Layer 4 of a small transformer language model trained on English Wikipedia (8 layers, counted from 0, width 64).
A neuron's activation on a vector x is SiLU(gate . x) times (in . x), where the dot is the dot product.

Input weights of the MLP neurons that the questions are about. A number n stands for (n - 500) times 0.0013.
n20 gate: 509 492 596 490 432 493 578 632 630 310 416 168 573 433 513 400 444 586 545 654 726 547 547 254 620 456 499 513 258 352 537 312 616 275 326 640 458 631 598 476 453 450 452 321 438 620 351 667 464 456 525 473 518 603 327 258 458 411 792 685 421 382 382 655
n21 gate: 583 525 654 458 230 357 612 717 430 262 253 491 476 337 507 567 420 430 333 309 456 446 557 181 406 666 469 403 244 464 664 478 469 673 295 542 526 557 707 542 410 434 821 302 588 600 735 517 272 716 511 329 496 655 643 411 270 424 612 490 701 124 325 531
n37 gate: 414 374 385 814 519 611 433 299 513 430 316 543 479 632 689 580 358 406 381 511 517 412 577 418 370 542 302 662 569 485 261 640 571 643 473 373 593 470 487 652 586 663 503 487 309 314 405 435 663 384 306 664 396 440 337 619 734 500 426 468 449 570 324 574
n47 gate: 669 482 280 713 672 266 441 707 456 815 465 337 684 619 629 222 536 450 400 486 677 389 593 588 515 321 409 349 727 384 532 371 556 438 578 433 388 548 608 546 691 554 340 385 712 378 346 523 577 649 452 507 471 564 430 277 598 429 555 458 514 548 519 660
n50 gate: 422 271 738 622 514 542 353 431 366 464 459 378 489 376 599 84 357 421 488 569 609 421 412 450 365 654 830 591 379 353 612 578 475 654 462 384 255 244 672 507 515 556 482 659 396 523 438 582 615 490 270 425 693 594 532 576 572 286 455 518 486 467 541 688
n78 gate: 632 542 660 568 565 465 445 655 417 661 363 575 483 617 599 410 422 205 353 397 646 587 413 532 381 476 487 449 613 853 568 530 599 759 719 356 497 727 472 500 559 443 583 649 288 302 573 710 604 456 321 632 412 727 551 450 704 210 418 458 586 389 594 537
n112 gate: 630 534 543 503 682 545 487 658 193 692 456 370 506 559 512 504 374 506 499 434 427 652 731 662 458 329 631 479 714 496 662 724 522 697 451 463 512 569 556 206 833 445 661 395 396 499 617 500 499 443 291 435 377 517 562 346 575 435 663 658 422 592 599 483
n127 gate: 484 575 612 507 501 554 509 571 405 583 496 605 422 439 277 356 330 551 508 467 311 710 351 425 457 382 521 384 478 398 784 567 594 417 630 414 476 617 353 397 464 538 459 292 289 350 721 390 449 797 436 488 349 711 567 335 442 390 745 383 228 292 355 233
n140 gate: 474 666 638 558 625 245 514 690 360 461 541 521 641 575 536 529 805 552 325 337 580 447 651 366 692 705 496 503 592 718 505 526 325 508 624 443 596 448 477 288 613 601 288 636 621 493 604 840 406 324 446 498 553 518 399 374 571 481 389 422 838 421 406 408
n143 gate: 406 545 535 487 241 204 279 511 624 448 442 527 375 497 709 506 531 440 587 612 656 720 910 570 594 355 338 514 431 523 562 798 573 467 456 429 601 390 511 534 617 439 428 573 726 554 413 328 581 652 361 536 546 460 462 401 402 506 381 623 438 599 737 363
n152 gate: 854 545 593 376 558 464 666 662 370 399 659 457 695 141 581 300 501 490 342 740 399 152 628 420 438 633 602 324 515 438 482 304 415 416 503 552 724 410 464 492 462 279 766 516 628 320 719 487 416 362 326 517 517 619 330 552 420 509 381 369 558 424 494 791
n153 gate: 318 676 614 574 431 448 575 665 436 709 460 441 639 142 645 466 495 625 319 529 670 499 385 444 482 478 599 555 567 464 628 545 529 419 431 654 540 589 518 307 486 425 504 369 460 415 662 754 415 648 491 378 268 475 403 231 602 499 519 597 333 437 461 427
n154 gate: 475 342 291 583 577 420 629 731 596 469 526 455 515 505 599 662 236 591 436 407 657 588 601 495 522 830 657 513 537 540 594 333 610 541 421 747 371 467 603 441 380 595 361 481 580 583 720 426 529 613 387 668 75 500 542 380 629 454 540 553 417 364 324 500
n156 gate: 508 648 640 358 552 483 591 607 708 689 565 250 415 400 415 369 395 961 370 761 558 501 466 384 419 522 669 207 697 564 578 403 347 386 368 548 519 363 597 542 523 398 453 446 525 455 693 509 515 443 709 257 490 606 552 498 579 464 453 521 356 332 358 481
n163 gate: 426 292 512 411 483 490 559 269 579 514 607 614 461 490 567 537 629 409 492 343 514 794 415 402 596 572 410 551 530 543 588 484 696 301 725 331 302 383 525 578 560 231 452 483 454 514 673 370 239 385 525 554 337 481 384 609 538 590 430 474 490 494 601 578
n175 gate: 413 464 503 455 409 407 465 368 414 655 443 359 515 529 555 339 585 431 294 363 368 483 311 373 232 525 399 538 700 386 541 473 369 269 482 458 435 388 559 640 618 565 658 407 613 739 344 477 504 524 476 547 417 699 290 283 593 530 512 575 374 337 422 602
n20 in: 532 427 634 346 497 455 447 640 476 448 407 653 354 660 527 558 270 617 444 607 548 857 499 710 568 526 513 521 465 505 389 493 613 447 530 246 572 595 402 677 662 378 526 303 552 553 675 473 549 415 589 433 406 544 541 482 405 175 616 621 378 476 333 703
n21 in: 274 698 632 359 448 621 454 636 293 416 496 633 445 521 226 515 578 480 355 321 641 578 579 433 358 288 732 405 451 465 520 435 647 536 463 510 506 595 665 308 705 485 383 540 428 483 465 332 426 455 350 596 582 592 536 722 367 552 648 401 610 341 88 303
n37 in: 439 510 714 371 515 308 492 447 408 307 519 602 597 404 415 340 734 689 565 481 381 579 575 421 592 411 572 575 527 488 484 208 276 244 567 483 680 555 554 429 202 500 410 569 447 368 356 697 583 607 830 443 378 490 530 433 416 653 443 410 262 482 330 410
n47 in: 527 660 727 395 530 646 485 463 633 784 383 181 503 655 248 482 521 602 400 469 480 320 622 553 676 470 620 426 465 691 483 430 437 576 591 423 506 655 511 468 490 536 586 484 481 454 620 472 382 563 578 566 793 366 556 368 834 140 518 261 611 563 459 629
n50 in: 354 540 877 527 567 556 952 406 540 569 554 379 578 443 724 454 455 577 650 406 385 415 505 677 318 548 597 581 483 439 502 443 486 558 704 541 423 443 731 662 657 819 464 583 267 378 433 657 645 603 669 699 598 443 294 454 514 444 668 454 441 594 530 361
n78 in: 450 532 493 249 539 392 521 793 625 515 337 466 469 508 554 568 487 423 523 294 499 518 539 707 339 244 536 450 586 556 552 507 623 594 338 631 449 821 431 280 547 524 553 816 643 412 619 678 636 620 362 672 452 642 545 539 635 462 271 400 345 445 375 421
n112 in: 525 244 530 248 358 574 516 380 536 683 558 623 490 558 540 596 315 444 735 630 920 634 667 541 616 496 587 802 404 480 293 319 484 481 522 565 515 475 565 348 556 511 815 533 374 539 517 510 737 323 504 591 652 284 393 642 503 494 521 489 416 608 513 605
n127 in: 442 674 437 392 637 348 392 540 506 502 626 445 559 628 619 470 775 393 264 550 430 460 413 518 307 502 549 594 541 602 444 519 296 547 765 527 533 615 699 550 626 383 641 517 695 389 419 518 359 236 311 353 650 369 291 542 424 593 536 420 540 592 545 307
n140 in: 467 497 546 474 385 331 677 562 623 481 581 599 226 501 726 460 468 442 623 304 333 847 410 579 540 360 562 384 495 536 522 451 677 794 431 560 769 490 402 636 430 588 526 491 334 623 378 623 545 644 499 498 487 620 552 278 368 546 444 631 323 244 403 715
n143 in: 318 414 346 386 713 523 268 481 97 338 471 407 373 427 734 445 603 413 297 648 596 613 493 487 416 312 530 722 512 455 462 478 744 416 518 292 359 450 542 532 379 268 746 511 563 489 465 449 421 606 534 603 562 404 509 434 467 523 416 567 448 537 701 495
n152 in: 372 730 627 600 218 538 440 712 432 489 548 624 293 509 417 462 440 607 660 200 677 472 567 596 560 556 819 544 413 731 514 457 400 423 200 568 363 427 459 235 657 663 586 637 662 570 541 605 542 413 496 416 428 503 472 194 628 576 429 694 480 476 480 368
n153 in: 356 668 388 592 589 767 457 622 521 392 519 605 424 407 729 635 303 408 472 330 416 431 441 505 808 381 434 454 562 626 468 517 360 541 464 261 747 439 615 475 801 456 455 425 468 662 382 396 644 644 351 403 592 524 386 680 759 401 636 447 543 520 378 481
n154 in: 380 369 440 536 551 628 808 604 503 569 450 618 620 475 488 419 431 372 533 599 764 411 329 328 510 738 464 516 397 708 443 484 519 752 271 673 648 271 489 611 566 477 668 439 540 248 597 588 324 500 504 694 164 879 568 400 489 420 489 695 400 440 538 280
n156 in: 529 465 531 473 373 429 477 617 620 397 541 488 415 355 492 544 684 439 215 520 304 478 639 403 549 539 476 685 271 197 419 508 618 673 571 759 589 752 494 453 633 123 530 467 569 508 594 495 553 732 706 661 400 512 413 279 632 653 306 419 562 747 519 377
n163 in: 391 484 587 426 824 674 358 606 625 283 606 574 601 560 498 651 339 411 545 335 576 411 593 424 375 224 496 278 534 498 558 449 281 453 496 354 344 480 237 408 446 386 459 335 406 619 550 337 452 451 499 358 408 490 426 434 333 460 459 723 631 288 572 443
n175 in: 595 421 637 518 546 491 592 534 564 583 537 598 372 716 446 959 637 648 357 161 594 543 473 411 463 666 490 641 553 462 739 631 562 556 571 355 350 398 561 417 612 541 442 446 480 635 412 326 491 402 615 358 396 544 475 544 463 604 840 305 418 601 728 690

Each question shows a token from some text and the vector x that enters the MLP there. A number n stands for (n - 500) times 0.0075.

"2": 435 574 348 410 558 418 446 418 457 468 710 410 592 542 318 437 547 476 511 725 474 532 634 403 395 372 483 546 376 585 446 308 465 725 460 682 418 397 517 440 523 382 350 660 594 521 259 422 535 341 716 600 540 237 646 423 486 488 585 519 595 359 516 480
Which neuron lights up most? n153

" |\n": 539 418 555 593 471 453 701 459 491 447 529 661 625 663 293 615 728 410 419 522 222 540 388 664 437 534 500 547 308 428 442 476 433 461 455 570 502 502 615 558 638 547 397 563 683 374 632 466 662 473 572 392 376 286 595 384 522 327 587 390 673 578 458 553
Which neuron lights up most? n143

" val": 636 446 455 423 508 755 437 474 625 599 485 635 351 541 440 602 435 440 542 335 451 482 510 607 450 415 667 614 185 525 426 466 472 505 574 491 718 410 533 623 583 420 470 479 515 532 512 379 416 738 642 361 627 271 577 509 370 629 507 204 556 471 635 472
Which three neurons fire most, strongest first? n154, n78, n21

"ice": 427 448 403 384 489 607 501 447 351 540 508 691 453 401 173 605 568 384 439 645 447 397 512 584 579 435 473 370 497 465 310 570 515 627 524 543 519 499 458 874 461 337 502 502 713 318 388 397 403 495 620 477 385 411 662 513 311 346 439 527 513 382 536 501
Which neuron lights up most? n50

"bers": 592 543 621 501 439 538 518 383 244 519 514 791 299 501 268 703 482 362 414 540 604 351 478 570 290 413 443 430 439 623 500 557 444 540 509 625 604 680 596 609 581 624 511 510 679 331 328 526 354 443 496 439 432 529 625 505 602 480 549 478 553 635 627 546
Which neuron lights up most? n163

"=": 588 812 515 232 544 588 560 527 482 463 554 688 339 526 527 508 568 364 653 499 473 607 525 662 589 537 373 309 307 509 413 576 478 332 322 725 531 493 658 316 493 483 567 531 595 374 364 548 653 436 659 553 525 483 546 573 592 443 523 454 488 447 704 548
Which neuron lights up most? n152

" Euro": 347 396 584 311 554 356 486 337 809 595 481 646 549 483 405 450 392 242 535 399 270 537 549 558 462 460 465 344 472 286 434 416 525 484 464 474 579 628 522 310 573 496 548 430 486 516 395 492 267 483 546 435 444 249 462 704 474 308 403 306 650 438 562 439
Which neuron lights up most? n163

"-": 459 546 471 470 427 544 457 470 373 466 741 681 508 437 563 752 563 309 673 611 334 546 602 508 457 527 647 406 477 441 309 430 493 426 353 821 678 446 488 364 425 604 647 493 604 379 607 469 629 403 583 556 334 557 712 590 509 401 490 443 594 519 620 464
Which two neurons fire most, strongest first? n152, n154

"pt": 619 492 472 431 497 579 501 337 538 373 662 644 529 569 314 699 424 695 739 276 469 677 670 633 386 633 468 526 544 736 392 336 504 680 288 562 421 549 397 667 606 577 448 494 580 502 369 562 485 515 482 503 414 550 576 575 445 659 524 524 502 521 308 458
Which neuron lights up most? n154

" ": 523 540 523 459 317 675 443 319 606 588 460 475 800 494 345 802 516 340 531 720 573 337 539 718 426 410 583 480 488 527 525 418 410 510 447 621 557 510 703 342 621 479 457 466 749 476 407 522 543 491 468 556 503 395 479 551 517 509 628 471 664 391 620 586
The most active neuron and its activation: n140, at about 0.55

" with": 448 630 364 422 432 701 466 386 478 445 541 605 445 609 500 494 419 362 382 558 531 557 382 563 642 395 478 512 376 348 505 487 471 572 160 500 489 461 454 406 431 682 409 467 519 275 490 669 373 431 734 462 413 500 548 552 238 569 514 432 504 402 535 480
Which neuron lights up most? n47

" than": 573 556 448 387 324 588 421 447 310 489 493 650 398 509 506 470 538 315 422 428 431 421 510 615 731 398 514 416 338 487 359 371 457 627 112 595 462 427 499 529 443 531 525 485 763 260 419 513 447 410 530 415 426 507 461 516 445 580 537 453 419 499 434 514
Which three neurons fire most, strongest first? n152, n21, n50

"mb": 551 658 462 497 553 427 634 403 576 565 426 708 485 556 253 639 445 512 547 356 346 563 542 561 600 568 396 717 480 762 411 314 317 693 393 673 756 394 386 603 620 591 511 586 359 570 443 483 651 499 401 409 608 405 454 600 471 567 405 444 457 362 498 481
Which two neurons fire most, strongest first? n140, n143

"ing": 626 574 434 368 361 536 346 329 265 588 648 627 386 592 422 528 542 247 318 643 442 372 490 500 542 390 666 453 373 474 446 294 450 635 365 509 335 389 503 825 558 471 448 370 733 442 393 465 434 435 628 441 529 504 610 392 408 421 431 445 564 467 400 543
Which two neurons fire most, strongest first? n21, n78

")": 467 553 603 337 633 633 551 586 623 541 607 719 412 576 346 542 695 318 421 548 414 542 438 600 384 384 501 571 472 591 545 707 646 589 520 494 521 560 660 555 453 395 355 455 481 243 348 379 294 340 606 419 474 465 569 553 557 448 510 540 442 342 494 476
Which neuron lights up most? n127

"ol": 728 672 722 554 591 523 430 174 437 479 487 643 450 510 465 587 697 491 632 579 369 348 541 643 352 391 592 585 342 459 498 468 474 580 444 469 695 567 622 735 609 571 455 621 441 642 390 501 565 596 386 431 613 345 496 510 497 581 652 542 445 399 323 629
The most active neuron and its activation: n50, at about 1.1

" the": 430 618 522 407 434 407 465 411 509 499 666 637 566 541 555 459 383 461 444 476 417 360 640 658 567 482 516 353 342 334 383 325 611 469 236 598 426 557 663 570 517 595 628 332 627 384 273 336 536 427 458 446 472 294 547 544 407 475 282 480 445 388 434 471
Which two neurons fire most, strongest first? n152, n21

" |": 610 463 521 477 495 404 459 524 539 482 631 584 487 432 316 635 578 336 515 513 426 540 283 577 531 348 384 466 236 576 464 388 495 465 555 564 446 507 571 435 472 722 396 597 720 207 470 565 629 581 561 528 422 343 444 569 284 576 555 399 530 377 539 533
Which neuron lights up most? n153

" into": 444 524 494 436 358 609 508 423 215 482 495 628 336 645 524 545 427 272 410 556 510 491 432 508 691 425 489 521 410 392 512 466 523 473 237 494 385 480 512 502 585 713 499 498 680 325 412 537 336 426 741 343 430 482 584 571 274 604 504 368 421 425 495 449
Which neuron lights up most? n21

" as": 454 462 487 471 487 683 446 408 388 444 556 682 380 606 431 531 540 344 415 419 418 452 469 501 530 389 543 444 544 210 425 490 389 501 251 595 554 373 522 477 487 623 507 437 551 308 554 441 469 547 739 301 573 511 636 651 288 656 409 573 291 407 616 501
Which two neurons fire most, strongest first? n47, n21

" team": 650 508 529 361 597 542 385 533 483 690 447 562 422 501 328 483 615 304 464 489 503 403 523 634 427 411 347 354 457 471 403 547 622 623 414 591 536 564 478 774 698 410 406 392 594 382 419 653 317 436 706 506 250 270 569 558 381 361 424 438 582 541 552 482
Which neuron lights up most? n47

"t": 625 422 524 484 397 426 614 435 745 418 564 637 478 407 443 535 247 597 718 480 447 557 580 570 434 480 473 562 416 757 603 523 495 606 181 443 538 645 390 521 430 668 735 491 505 427 506 480 563 398 560 693 592 575 677 584 409 530 451 303 639 472 509 496
Which neuron lights up most? n78

"0": 507 525 473 630 430 347 487 529 480 482 589 312 675 400 280 694 544 391 546 505 551 558 648 377 423 631 553 665 395 403 637 202 573 642 260 618 571 361 614 603 702 548 451 532 404 491 467 565 416 514 573 618 504 359 549 500 701 439 549 562 384 519 540 323
The most active neuron and its activation: n154, at about 4.3

".": 515 393 283 499 506 451 424 547 372 462 506 522 617 426 350 726 389 449 360 551 472 496 477 635 213 334 456 499 481 445 597 454 412 690 329 594 590 399 765 409 567 661 446 533 649 482 552 431 632 347 405 567 587 344 674 317 585 457 501 670 703 377 538 509
Which neuron lights up most? n21

" are": 606 580 583 545 416 682 476 446 460 420 644 671 382 685 663 501 548 377 427 571 601 521 470 629 644 494 533 499 376 725 308 455 614 576 299 515 513 274 562 635 415 448 463 401 679 325 463 488 531 421 596 484 496 404 635 535 266 605 468 462 420 665 516 617
Which three neurons fire most, strongest first? n143, n78, n47

"ets": 622 403 698 659 506 645 438 438 334 520 695 714 475 485 326 493 472 509 508 482 592 427 431 435 495 525 510 412 414 494 473 486 482 451 403 479 545 541 581 539 640 581 378 600 398 333 176 591 253 485 558 451 294 494 574 444 539 452 400 627 445 671 534 602
Which neuron lights up most? n37

" p": 571 306 534 270 565 555 392 452 661 546 584 578 678 452 448 470 520 609 603 496 498 369 637 648 528 303 489 526 400 591 369 368 376 551 462 769 652 508 548 384 472 585 706 456 539 617 392 583 502 571 588 687 398 317 705 600 391 303 418 487 658 543 565 535
The most active neuron and its activation: n175, at about 0.52

" t": 558 465 509 326 499 591 514 529 475 676 586 720 605 439 479 445 439 756 508 419 532 526 630 732 405 456 391 569 253 704 487 393 259 558 484 525 527 486 599 402 632 456 692 442 502 588 373 494 429 494 664 520 471 520 752 536 314 414 393 518 624 494 480 564
Which two neurons fire most, strongest first? n112, n21

" July": 602 404 534 571 442 394 479 676 332 534 574 499 514 601 224 748 670 348 586 512 383 364 365 588 345 468 404 562 453 360 472 354 653 629 354 465 485 726 563 626 463 455 509 457 525 536 439 363 362 592 661 461 549 291 452 305 506 531 484 639 594 514 605 238
Which neuron lights up most? n153

" g": 417 491 408 539 655 627 609 507 494 736 477 618 675 526 447 421 374 574 459 538 574 559 690 799 513 532 520 508 454 683 458 421 447 510 572 702 498 556 646 447 367 502 620 412 476 575 394 555 582 469 539 429 273 478 509 598 259 440 377 645 676 495 410 409
Which three neurons fire most, strongest first? n154, n112, n175

" round": 587 530 532 435 587 498 435 598 412 730 587 627 491 656 317 608 539 222 515 390 483 385 498 482 292 497 498 424 546 568 505 593 588 537 373 621 411 575 493 689 724 489 516 442 534 412 344 643 377 568 788 406 357 303 554 539 456 322 435 384 548 529 532 517
The most active neuron and its activation: n47, at about 1.4

" tw": 435 478 546 364 544 597 511 555 612 506 624 655 396 478 588 750 586 422 498 585 525 436 546 637 470 415 542 333 257 718 425 188 415 448 427 634 391 568 576 505 516 235 396 438 665 522 545 354 446 566 434 505 383 512 630 581 286 401 417 340 417 368 589 528
Which three neurons fire most, strongest first? n163, n21, n154

"iga": 473 530 505 400 587 597 458 483 546 615 437 624 641 468 372 449 546 520 506 526 568 298 340 448 465 532 563 331 498 351 408 555 627 518 449 466 443 463 322 476 650 605 410 527 526 516 103 472 362 572 586 426 317 431 385 358 554 346 393 468 693 359 529 504
Which three neurons fire most, strongest first? n47, n112, n143

"}": 387 619 435 392 574 597 530 520 473 464 476 740 406 631 265 492 562 464 600 467 449 509 457 743 568 584 625 359 312 627 545 552 489 365 426 416 747 434 656 323 407 451 250 590 595 364 257 508 362 441 482 543 487 484 505 496 512 450 610 567 589 488 470 526
The most active neuron and its activation: n156, at about 0.48

" League": 524 488 550 414 624 411 404 499 453 635 455 627 499 585 282 576 517 357 597 532 477 328 551 491 494 369 559 386 559 429 452 529 649 427 383 518 423 613 541 608 723 472 431 567 472 430 210 588 305 443 531 492 351 450 499 368 523 189 279 493 556 429 645 560
Which neuron lights up most? n47

" play": 644 608 469 308 447 590 493 545 487 728 583 559 407 652 402 541 676 347 376 442 404 393 456 391 259 454 557 481 512 553 391 528 528 470 324 580 371 548 485 612 665 443 508 438 581 443 461 704 371 421 760 420 229 458 617 439 313 374 470 395 563 548 583 469
The most active neuron and its activation: n175, at about 1.2